Layer 7 of a small transformer language model trained on English Wikipedia (11 layers, counted from 0, width 64).
A neuron adds its activation times its output weights to the MLP's output. To switch it off is to set its activation to zero at one token and run the rest of the model.

Output weights of the MLP neurons that the questions are about. A number n stands for (n - 128) times 0.003.
n14: 130, 149, 118, 99, 132, 36, 120, 110, 113, 96, 130, 157, 125, 177, 177, 137, 140, 53, 171, 132, 165, 168, 11, 129, 167, 135, 182, 116, 33, 100, 249, 145, 126, 147, 134, 77, 170, 161, 111, 136, 107, 117, 135, 202, 166, 93, 85, 118, 173, 82, 176, 150, 102, 140, 192, 95, 94, 143, 155, 121, 114, 125, 211, 186
n24: 100, 170, 136, 94, 146, 88, 70, 73, 137, 150, 131, 71, 17, 139, 76, 175, 173, 78, 142, 173, 123, 127, 80, 101, 134, 104, 104, 117, 187, 109, 164, 141, 122, 148, 127, 67, 202, 163, 73, 168, 117, 107, 104, 141, 126, 189, 113, 234, 173, 128, 115, 130, 142, 155, 110, 175, 146, 64, 59, 142, 82, 88, 134, 125
n44: 136, 206, 158, 170, 118, 116, 77, 100, 125, 150, 120, 167, 153, 88, 126, 147, 160, 178, 165, 116, 99, 55, 148, 125, 210, 129, 116, 61, 111, 183, 189, 103, 105, 113, 94, 190, 110, 179, 89, 95, 153, 106, 133, 196, 95, 64, 120, 205, 129, 159, 69, 152, 137, 132, 63, 113, 84, 161, 163, 150, 185, 58, 113, 67
n63: 116, 145, 141, 95, 145, 138, 126, 113, 101, 147, 118, 92, 134, 172, 159, 157, 93, 190, 143, 154, 144, 108, 82, 197, 174, 146, 68, 134, 131, 181, 79, 68, 60, 64, 25, 156, 141, 116, 139, 157, 160, 82, 110, 183, 85, 130, 130, 116, 99, 223, 117, 97, 157, 105, 64, 91, 185, 125, 143, 80, 109, 167, 99, 62
n65: 118, 133, 116, 161, 175, 133, 90, 132, 158, 97, 125, 89, 109, 228, 150, 101, 140, 152, 177, 97, 101, 138, 95, 98, 243, 197, 103, 151, 110, 95, 91, 140, 200, 240, 186, 116, 126, 111, 100, 146, 85, 156, 130, 119, 138, 92, 172, 189, 136, 116, 83, 115, 152, 195, 149, 137, 141, 149, 165, 76, 137, 93, 170, 111
n70: 106, 130, 93, 160, 138, 117, 146, 126, 115, 132, 71, 115, 118, 151, 103, 141, 190, 88, 104, 98, 131, 122, 91, 111, 120, 110, 107, 73, 79, 109, 93, 99, 73, 191, 76, 139, 189, 90, 89, 137, 138, 75, 67, 195, 182, 176, 93, 118, 88, 146, 68, 130, 60, 76, 142, 128, 120, 158, 53, 112, 75, 162, 145, 225
n98: 202, 137, 99, 92, 150, 51, 164, 103, 138, 97, 125, 114, 78, 136, 138, 163, 89, 120, 83, 181, 94, 111, 99, 103, 43, 175, 124, 131, 138, 167, 51, 90, 150, 198, 92, 134, 109, 114, 130, 47, 149, 71, 174, 142, 147, 82, 97, 102, 169, 95, 92, 105, 79, 140, 52, 89, 119, 113, 54, 94, 155, 180, 178, 107
n104: 133, 137, 154, 203, 133, 92, 142, 56, 99, 141, 212, 123, 193, 109, 178, 152, 166, 100, 220, 74, 140, 238, 108, 83, 146, 194, 128, 55, 126, 104, 90, 140, 160, 172, 67, 54, 143, 83, 104, 107, 50, 120, 112, 138, 167, 71, 184, 73, 143, 125, 151, 104, 140, 179, 111, 92, 124, 124, 153, 164, 113, 133, 160, 76
n134: 125, 120, 125, 132, 98, 83, 108, 135, 76, 76, 106, 111, 80, 165, 155, 76, 93, 143, 171, 146, 206, 117, 45, 131, 137, 187, 127, 83, 129, 179, 73, 133, 188, 62, 52, 68, 156, 78, 137, 128, 171, 127, 88, 111, 134, 200, 106, 93, 140, 129, 137, 144, 144, 140, 114, 92, 186, 58, 97, 70, 148, 137, 119, 83
n142: 72, 133, 121, 125, 115, 11, 107, 136, 164, 104, 122, 66, 144, 92, 106, 185, 135, 124, 186, 133, 156, 66, 176, 158, 92, 102, 177, 76, 125, 122, 24, 147, 131, 118, 204, 143, 129, 182, 44, 150, 127, 94, 171, 106, 121, 117, 86, 117, 103, 173, 151, 158, 54, 185, 134, 163, 122, 153, 132, 139, 52, 137, 103, 162
n145: 122, 184, 143, 202, 98, 162, 101, 138, 86, 104, 64, 77, 106, 117, 223, 96, 112, 87, 79, 183, 39, 145, 119, 187, 157, 159, 140, 150, 118, 193, 111, 136, 94, 140, 129, 60, 184, 100, 137, 31, 164, 79, 200, 98, 126, 199, 98, 180, 77, 137, 122, 99, 90, 178, 88, 75, 184, 138, 98, 88, 124, 128, 136, 142
n160: 95, 148, 137, 142, 129, 179, 118, 137, 78, 153, 169, 81, 153, 177, 103, 104, 40, 81, 182, 104, 160, 164, 137, 189, 157, 131, 34, 107, 122, 177, 77, 90, 83, 142, 170, 87, 178, 124, 128, 145, 67, 104, 134, 154, 106, 145, 101, 104, 195, 177, 143, 70, 152, 152, 120, 116, 153, 144, 106, 115, 154, 124, 68, 183
n167: 106, 168, 128, 121, 192, 63, 56, 134, 127, 119, 156, 105, 135, 137, 137, 65, 152, 116, 161, 141, 87, 75, 85, 116, 121, 102, 88, 108, 108, 60, 47, 144, 128, 57, 99, 176, 107, 163, 118, 173, 132, 102, 183, 102, 162, 200, 50, 109, 31, 42, 124, 101, 121, 115, 53, 92, 182, 151, 122, 147, 97, 150, 155, 133
n168: 103, 190, 167, 119, 94, 232, 234, 110, 193, 128, 119, 137, 86, 157, 137, 112, 151, 94, 199, 94, 140, 212, 93, 172, 160, 104, 52, 115, 106, 182, 145, 94, 158, 131, 172, 106, 157, 130, 67, 184, 126, 140, 42, 123, 86, 100, 107, 100, 151, 97, 126, 102, 168, 71, 84, 144, 153, 111, 85, 40, 90, 99, 153, 183
n175: 61, 144, 171, 52, 167, 166, 157, 41, 129, 102, 165, 100, 78, 127, 175, 169, 152, 157, 138, 95, 67, 129, 112, 207, 126, 112, 164, 181, 158, 181, 110, 67, 180, 139, 248, 124, 164, 119, 74, 127, 148, 142, 96, 155, 103, 73, 184, 98, 190, 139, 111, 41, 179, 169, 143, 32, 117, 109, 136, 86, 104, 126, 126, 161
n176: 97, 183, 95, 105, 88, 163, 119, 149, 228, 116, 140, 114, 156, 96, 81, 80, 186, 164, 129, 56, 87, 96, 54, 126, 119, 146, 97, 193, 171, 100, 91, 146, 135, 161, 98, 138, 99, 30, 143, 210, 96, 181, 100, 103, 139, 161, 79, 112, 107, 132, 144, 188, 143, 89, 97, 117, 163, 130, 131, 204, 152, 99, 151, 181

Each question names a token from some text and the token that comes next. It shows the activations a of the neurons there, in the order above. A number n stands for (n - 128) times 0.14.

Then comes g, the gradient of the next token's log-probability with respect to the MLP's output, scaled to length 1. A neuron's effect is roughly proportional to its activation times (output weights . g). A number n stands for (n - 128) times 0.0035.

"s", then "ay"
a: 128, 128, 130, 143, 133, 126, 96, 113, 128, 135, 129, 131, 128, 128, 128, 106
g: 152, 131, 90, 182, 129, 156, 81, 114, 98, 129, 66, 166, 141, 138, 154, 137, 112, 97, 133, 95, 177, 131, 117, 45, 100, 71, 168, 161, 192, 127, 177, 117, 150, 208, 96, 87, 173, 85, 185, 120, 146, 99, 190, 87, 75, 156, 94, 125, 128, 143, 147, 121, 188, 120, 90, 125, 115, 68, 106, 157, 143, 124, 166, 115
Which neuron, switched off, raises the next token's probability most? n98

"un", then "icip"
a: 127, 129, 134, 120, 121, 126, 129, 121, 127, 127, 125, 128, 127, 185, 126, 131
g: 91, 136, 138, 109, 106, 175, 169, 173, 83, 104, 138, 113, 118, 70, 149, 77, 142, 103, 127, 113, 105, 146, 118, 93, 148, 94, 104, 86, 158, 137, 169, 155, 160, 113, 158, 137, 118, 47, 95, 79, 54, 171, 148, 168, 130, 133, 41, 219, 155, 108, 159, 147, 152, 103, 118, 185, 126, 163, 142, 157, 96, 90, 145, 190
Which two neurons, each switched off alone, lower its probability most, in order? n168, n63

" del", then " "
a: 127, 119, 126, 130, 128, 127, 129, 125, 127, 126, 127, 119, 126, 122, 125, 126
g: 123, 70, 94, 110, 104, 114, 141, 92, 155, 158, 130, 126, 208, 116, 127, 52, 111, 154, 156, 94, 128, 147, 119, 173, 94, 239, 107, 148, 154, 141, 126, 136, 142, 83, 165, 112, 141, 77, 106, 138, 131, 157, 100, 198, 147, 89, 137, 130, 131, 172, 57, 163, 156, 140, 166, 122, 109, 122, 141, 118, 125, 106, 157, 234
Switching off which neuron hurts the next token most? n24

"ad", then "ers"
a: 120, 126, 135, 145, 126, 103, 128, 81, 137, 128, 129, 125, 123, 125, 129, 131
g: 154, 163, 189, 128, 82, 123, 189, 105, 114, 98, 133, 39, 133, 104, 114, 128, 144, 121, 126, 112, 108, 83, 158, 178, 184, 147, 78, 164, 133, 112, 78, 151, 97, 116, 196, 131, 161, 171, 68, 191, 158, 196, 104, 47, 111, 122, 136, 86, 180, 123, 109, 153, 115, 90, 114, 134, 146, 128, 87, 114, 121, 98, 135, 74
Which two neurons, each switched off alone, lower its probability most, in order? n104, n70

"uman", then "as"
a: 145, 125, 129, 135, 121, 129, 129, 132, 131, 130, 129, 131, 126, 127, 128, 119
g: 102, 84, 152, 189, 117, 100, 179, 126, 111, 146, 41, 160, 106, 168, 99, 189, 126, 138, 136, 150, 72, 178, 133, 163, 166, 118, 100, 128, 111, 122, 149, 183, 53, 118, 194, 105, 125, 201, 160, 95, 136, 106, 118, 81, 103, 152, 174, 141, 130, 187, 163, 102, 186, 132, 116, 140, 167, 124, 105, 119, 157, 168, 103, 74
Which two neurons, each switched off alone, lower its probability most, in order? n176, n63

"off", then " series"
a: 105, 127, 125, 132, 127, 110, 129, 129, 126, 155, 130, 128, 128, 107, 133, 169
g: 114, 121, 141, 162, 142, 110, 134, 195, 114, 133, 143, 84, 146, 108, 86, 81, 239, 133, 148, 141, 76, 107, 82, 116, 178, 149, 151, 107, 62, 147, 95, 131, 134, 96, 119, 156, 87, 161, 160, 154, 123, 165, 52, 155, 142, 30, 108, 160, 136, 107, 189, 142, 94, 139, 144, 126, 96, 78, 111, 97, 134, 121, 121, 189
Which two neurons, each switched off alone, lower its probability most, in order? n176, n142

"e", then " Par"
a: 128, 143, 130, 96, 129, 139, 128, 129, 129, 130, 131, 125, 131, 127, 131, 128
g: 139, 102, 189, 87, 61, 122, 120, 155, 155, 178, 158, 108, 133, 93, 87, 179, 141, 136, 102, 96, 117, 54, 136, 122, 116, 125, 150, 50, 154, 146, 141, 59, 181, 145, 131, 109, 79, 89, 93, 74, 73, 123, 134, 101, 84, 125, 140, 207, 109, 81, 129, 101, 109, 183, 128, 173, 140, 115, 119, 131, 76, 188, 124, 100
Switching off which neuron hurts the next token most? n63

".", then " K"
a: 78, 142, 120, 131, 127, 126, 124, 128, 126, 129, 130, 129, 127, 120, 131, 131
g: 91, 77, 97, 156, 189, 105, 143, 138, 131, 99, 88, 125, 78, 141, 114, 79, 170, 116, 86, 121, 167, 134, 127, 142, 151, 103, 131, 186, 167, 101, 142, 146, 122, 120, 91, 73, 95, 87, 94, 181, 130, 132, 134, 122, 134, 126, 112, 177, 142, 98, 148, 213, 81, 198, 171, 132, 227, 65, 66, 151, 123, 134, 145, 100
Which two neurons, each switched off alone, lower its probability most, in order? n24, n44

"\n", then "9"
a: 126, 132, 129, 135, 124, 128, 144, 127, 141, 81, 132, 113, 120, 129, 137, 131
g: 216, 167, 96, 71, 153, 111, 83, 153, 158, 129, 139, 97, 126, 81, 150, 92, 130, 96, 126, 130, 136, 142, 159, 170, 113, 132, 61, 132, 109, 93, 134, 158, 99, 163, 121, 137, 83, 152, 89, 70, 114, 147, 144, 79, 181, 161, 126, 162, 188, 73, 129, 100, 221, 121, 107, 144, 158, 74, 137, 124, 203, 98, 164, 150
Which two neurons, each switched off alone, lower its probability most, in order? n142, n98

",", then " D"
a: 128, 127, 126, 129, 126, 123, 132, 127, 125, 132, 131, 127, 133, 139, 128, 131
g: 188, 98, 147, 181, 166, 127, 103, 120, 138, 161, 175, 98, 154, 136, 128, 129, 142, 83, 136, 151, 137, 99, 134, 141, 158, 85, 91, 125, 136, 114, 118, 102, 98, 107, 125, 190, 108, 148, 78, 147, 141, 202, 193, 127, 116, 123, 122, 176, 43, 160, 152, 171, 109, 204, 131, 86, 162, 167, 66, 142, 157, 186, 52, 93
Switching off which neuron hurts the next token most? n167

":", then " M"
a: 9, 127, 121, 124, 126, 130, 155, 131, 159, 131, 128, 128, 121, 129, 121, 128
g: 114, 139, 130, 164, 95, 136, 151, 114, 109, 78, 181, 86, 135, 148, 118, 227, 146, 131, 144, 172, 213, 109, 116, 151, 125, 155, 121, 142, 151, 188, 121, 68, 153, 162, 85, 127, 99, 112, 49, 116, 135, 196, 124, 116, 183, 83, 156, 147, 144, 139, 107, 119, 140, 172, 155, 95, 150, 152, 95, 150, 142, 149, 63, 47
Switching off which neuron hurts the next token most? n14

"e", then " in"
a: 130, 141, 129, 132, 128, 112, 141, 150, 109, 128, 134, 128, 128, 131, 129, 126
g: 226, 177, 123, 138, 191, 123, 161, 171, 135, 129, 149, 131, 113, 149, 136, 96, 140, 146, 160, 142, 148, 109, 114, 102, 144, 152, 159, 132, 128, 172, 105, 162, 112, 126, 190, 120, 191, 88, 120, 134, 122, 84, 124, 128, 101, 100, 78, 174, 62, 104, 208, 121, 160, 34, 126, 130, 162, 148, 84, 91, 165, 84, 152, 188
Which neuron, switched off, raises the next token's probability most? n104

"il", then "sk"
a: 124, 112, 126, 126, 123, 127, 128, 129, 134, 136, 128, 132, 124, 73, 124, 128
g: 161, 128, 123, 199, 150, 87, 109, 122, 112, 123, 48, 126, 101, 191, 96, 248, 147, 110, 83, 143, 104, 135, 118, 191, 142, 119, 96, 138, 128, 149, 111, 116, 132, 56, 175, 137, 123, 93, 132, 85, 105, 65, 155, 71, 136, 112, 135, 73, 85, 92, 151, 120, 184, 97, 112, 104, 102, 130, 158, 143, 155, 165, 134, 161
Switching off which neuron hurts the next token most? n168

"at", then "che"
a: 129, 127, 120, 142, 127, 127, 128, 133, 220, 126, 129, 130, 134, 124, 124, 131
g: 180, 77, 206, 84, 172, 172, 118, 198, 104, 148, 141, 110, 150, 124, 163, 119, 127, 129, 74, 181, 211, 151, 148, 142, 170, 116, 101, 109, 120, 173, 174, 110, 159, 96, 86, 128, 129, 88, 110, 47, 117, 116, 143, 128, 127, 175, 92, 98, 146, 76, 143, 93, 135, 162, 137, 108, 132, 159, 119, 209, 132, 170, 133, 172
Switching off which neuron hurts the next token most? n134

"H", then "ad"
a: 173, 124, 133, 127, 134, 127, 129, 128, 130, 127, 127, 127, 127, 130, 115, 70
g: 127, 176, 131, 122, 179, 90, 98, 88, 159, 135, 117, 216, 139, 111, 29, 173, 119, 128, 154, 97, 173, 91, 117, 116, 70, 148, 151, 144, 144, 170, 84, 158, 115, 142, 156, 83, 178, 126, 126, 126, 109, 174, 168, 138, 123, 159, 167, 141, 104, 158, 161, 95, 165, 112, 118, 142, 120, 111, 154, 18, 176, 153, 146, 81
Which neuron, switched off, raises the next token's probability most? n14

"p", then "o"
a: 124, 127, 130, 137, 128, 129, 111, 128, 136, 138, 130, 126, 149, 126, 131, 129
g: 89, 133, 126, 153, 124, 122, 155, 151, 141, 149, 156, 197, 174, 131, 38, 84, 154, 181, 116, 107, 119, 125, 90, 116, 47, 97, 138, 133, 144, 138, 91, 89, 140, 97, 71, 152, 92, 113, 155, 148, 118, 132, 65, 131, 71, 146, 89, 188, 122, 176, 168, 113, 171, 85, 115, 119, 146, 145, 138, 200, 130, 76, 117, 50
Switching off which neuron hurts the next token most? n98

"ring", then " |"
a: 130, 129, 125, 136, 128, 114, 128, 138, 129, 127, 126, 98, 131, 125, 123, 128
g: 115, 89, 103, 108, 133, 173, 63, 118, 128, 111, 152, 167, 88, 105, 152, 101, 184, 124, 150, 133, 118, 55, 133, 146, 109, 184, 179, 149, 85, 94, 92, 110, 202, 123, 122, 132, 49, 137, 101, 122, 166, 196, 186, 122, 203, 98, 94, 167, 148, 92, 162, 186, 113, 102, 142, 193, 150, 103, 97, 147, 128, 148, 122, 107
Switching off which neuron hurts the next token most? n160

"ah", then "k"
a: 129, 128, 182, 127, 110, 137, 133, 128, 141, 131, 124, 128, 123, 80, 134, 127
g: 183, 116, 81, 165, 115, 139, 137, 131, 153, 151, 95, 89, 124, 150, 143, 152, 165, 88, 99, 114, 212, 157, 129, 147, 150, 91, 98, 141, 126, 175, 117, 132, 76, 79, 164, 145, 179, 77, 125, 86, 116, 160, 72, 99, 77, 115, 162, 160, 182, 87, 79, 158, 178, 203, 128, 147, 80, 177, 139, 165, 173, 135, 84, 89
Which two neurons, each switched off alone, lower its probability most, in order? n44, n167

"t", then "L"
a: 132, 128, 137, 162, 132, 124, 125, 118, 123, 112, 127, 128, 187, 126, 129, 127
g: 140, 95, 158, 117, 76, 128, 99, 136, 145, 79, 126, 57, 167, 73, 84, 84, 135, 174, 84, 144, 168, 177, 98, 177, 108, 147, 153, 172, 83, 91, 140, 105, 58, 135, 81, 137, 140, 124, 138, 124, 192, 154, 167, 128, 114, 86, 168, 203, 116, 131, 183, 144, 92, 203, 137, 150, 144, 78, 156, 103, 147, 140, 128, 168
Which neuron, switched off, raises the next token's probability most? n167

"M", then "ap"
a: 128, 123, 135, 123, 129, 126, 173, 130, 131, 129, 119, 126, 122, 131, 128, 108
g: 172, 153, 93, 158, 164, 88, 188, 196, 131, 89, 159, 126, 119, 114, 91, 106, 93, 178, 178, 156, 145, 146, 81, 68, 167, 122, 106, 123, 161, 97, 116, 214, 81, 201, 104, 110, 73, 107, 165, 131, 125, 88, 118, 134, 109, 104, 185, 201, 170, 142, 156, 138, 95, 159, 120, 145, 145, 138, 154, 117, 129, 145, 64, 109
Switching off which neuron hurts the next token most? n98

" H", then "at"
a: 127, 128, 128, 134, 137, 128, 131, 128, 128, 126, 127, 127, 126, 120, 124, 157
g: 64, 158, 106, 93, 91, 128, 139, 183, 182, 170, 94, 217, 106, 149, 55, 163, 133, 161, 143, 107, 142, 104, 85, 112, 181, 142, 176, 107, 120, 88, 106, 122, 45, 158, 134, 95, 79, 134, 131, 151, 122, 149, 130, 110, 91, 138, 99, 140, 124, 115, 165, 170, 127, 143, 82, 156, 66, 146, 194, 115, 183, 159, 85, 101
Switching off which neuron hurts the next token most? n176

" sc", then "en"
a: 127, 128, 109, 128, 137, 130, 128, 128, 132, 128, 128, 131, 120, 127, 127, 130
g: 108, 132, 184, 181, 125, 122, 142, 62, 125, 82, 127, 112, 112, 168, 152, 166, 192, 100, 81, 121, 120, 104, 143, 94, 142, 145, 137, 146, 187, 128, 92, 120, 140, 67, 136, 150, 173, 145, 61, 127, 132, 172, 122, 126, 117, 78, 69, 130, 108, 85, 79, 140, 194, 113, 174, 150, 141, 182, 72, 101, 108, 43, 183, 100
Which neuron, switched off, raises the next token's probability most? n44

"h", then "aw"
a: 156, 128, 127, 128, 130, 109, 134, 128, 127, 119, 129, 129, 130, 137, 131, 117
g: 160, 49, 95, 80, 87, 136, 90, 151, 52, 158, 176, 138, 97, 159, 171, 122, 143, 170, 124, 173, 95, 208, 134, 94, 169, 97, 127, 134, 92, 128, 144, 166, 99, 173, 87, 89, 156, 107, 144, 137, 93, 157, 64, 85, 104, 158, 120, 137, 137, 137, 140, 159, 119, 194, 153, 119, 176, 82, 130, 160, 98, 89, 195, 126
Which two neurons, each switched off alone, lower its probability most, in order? n14, n142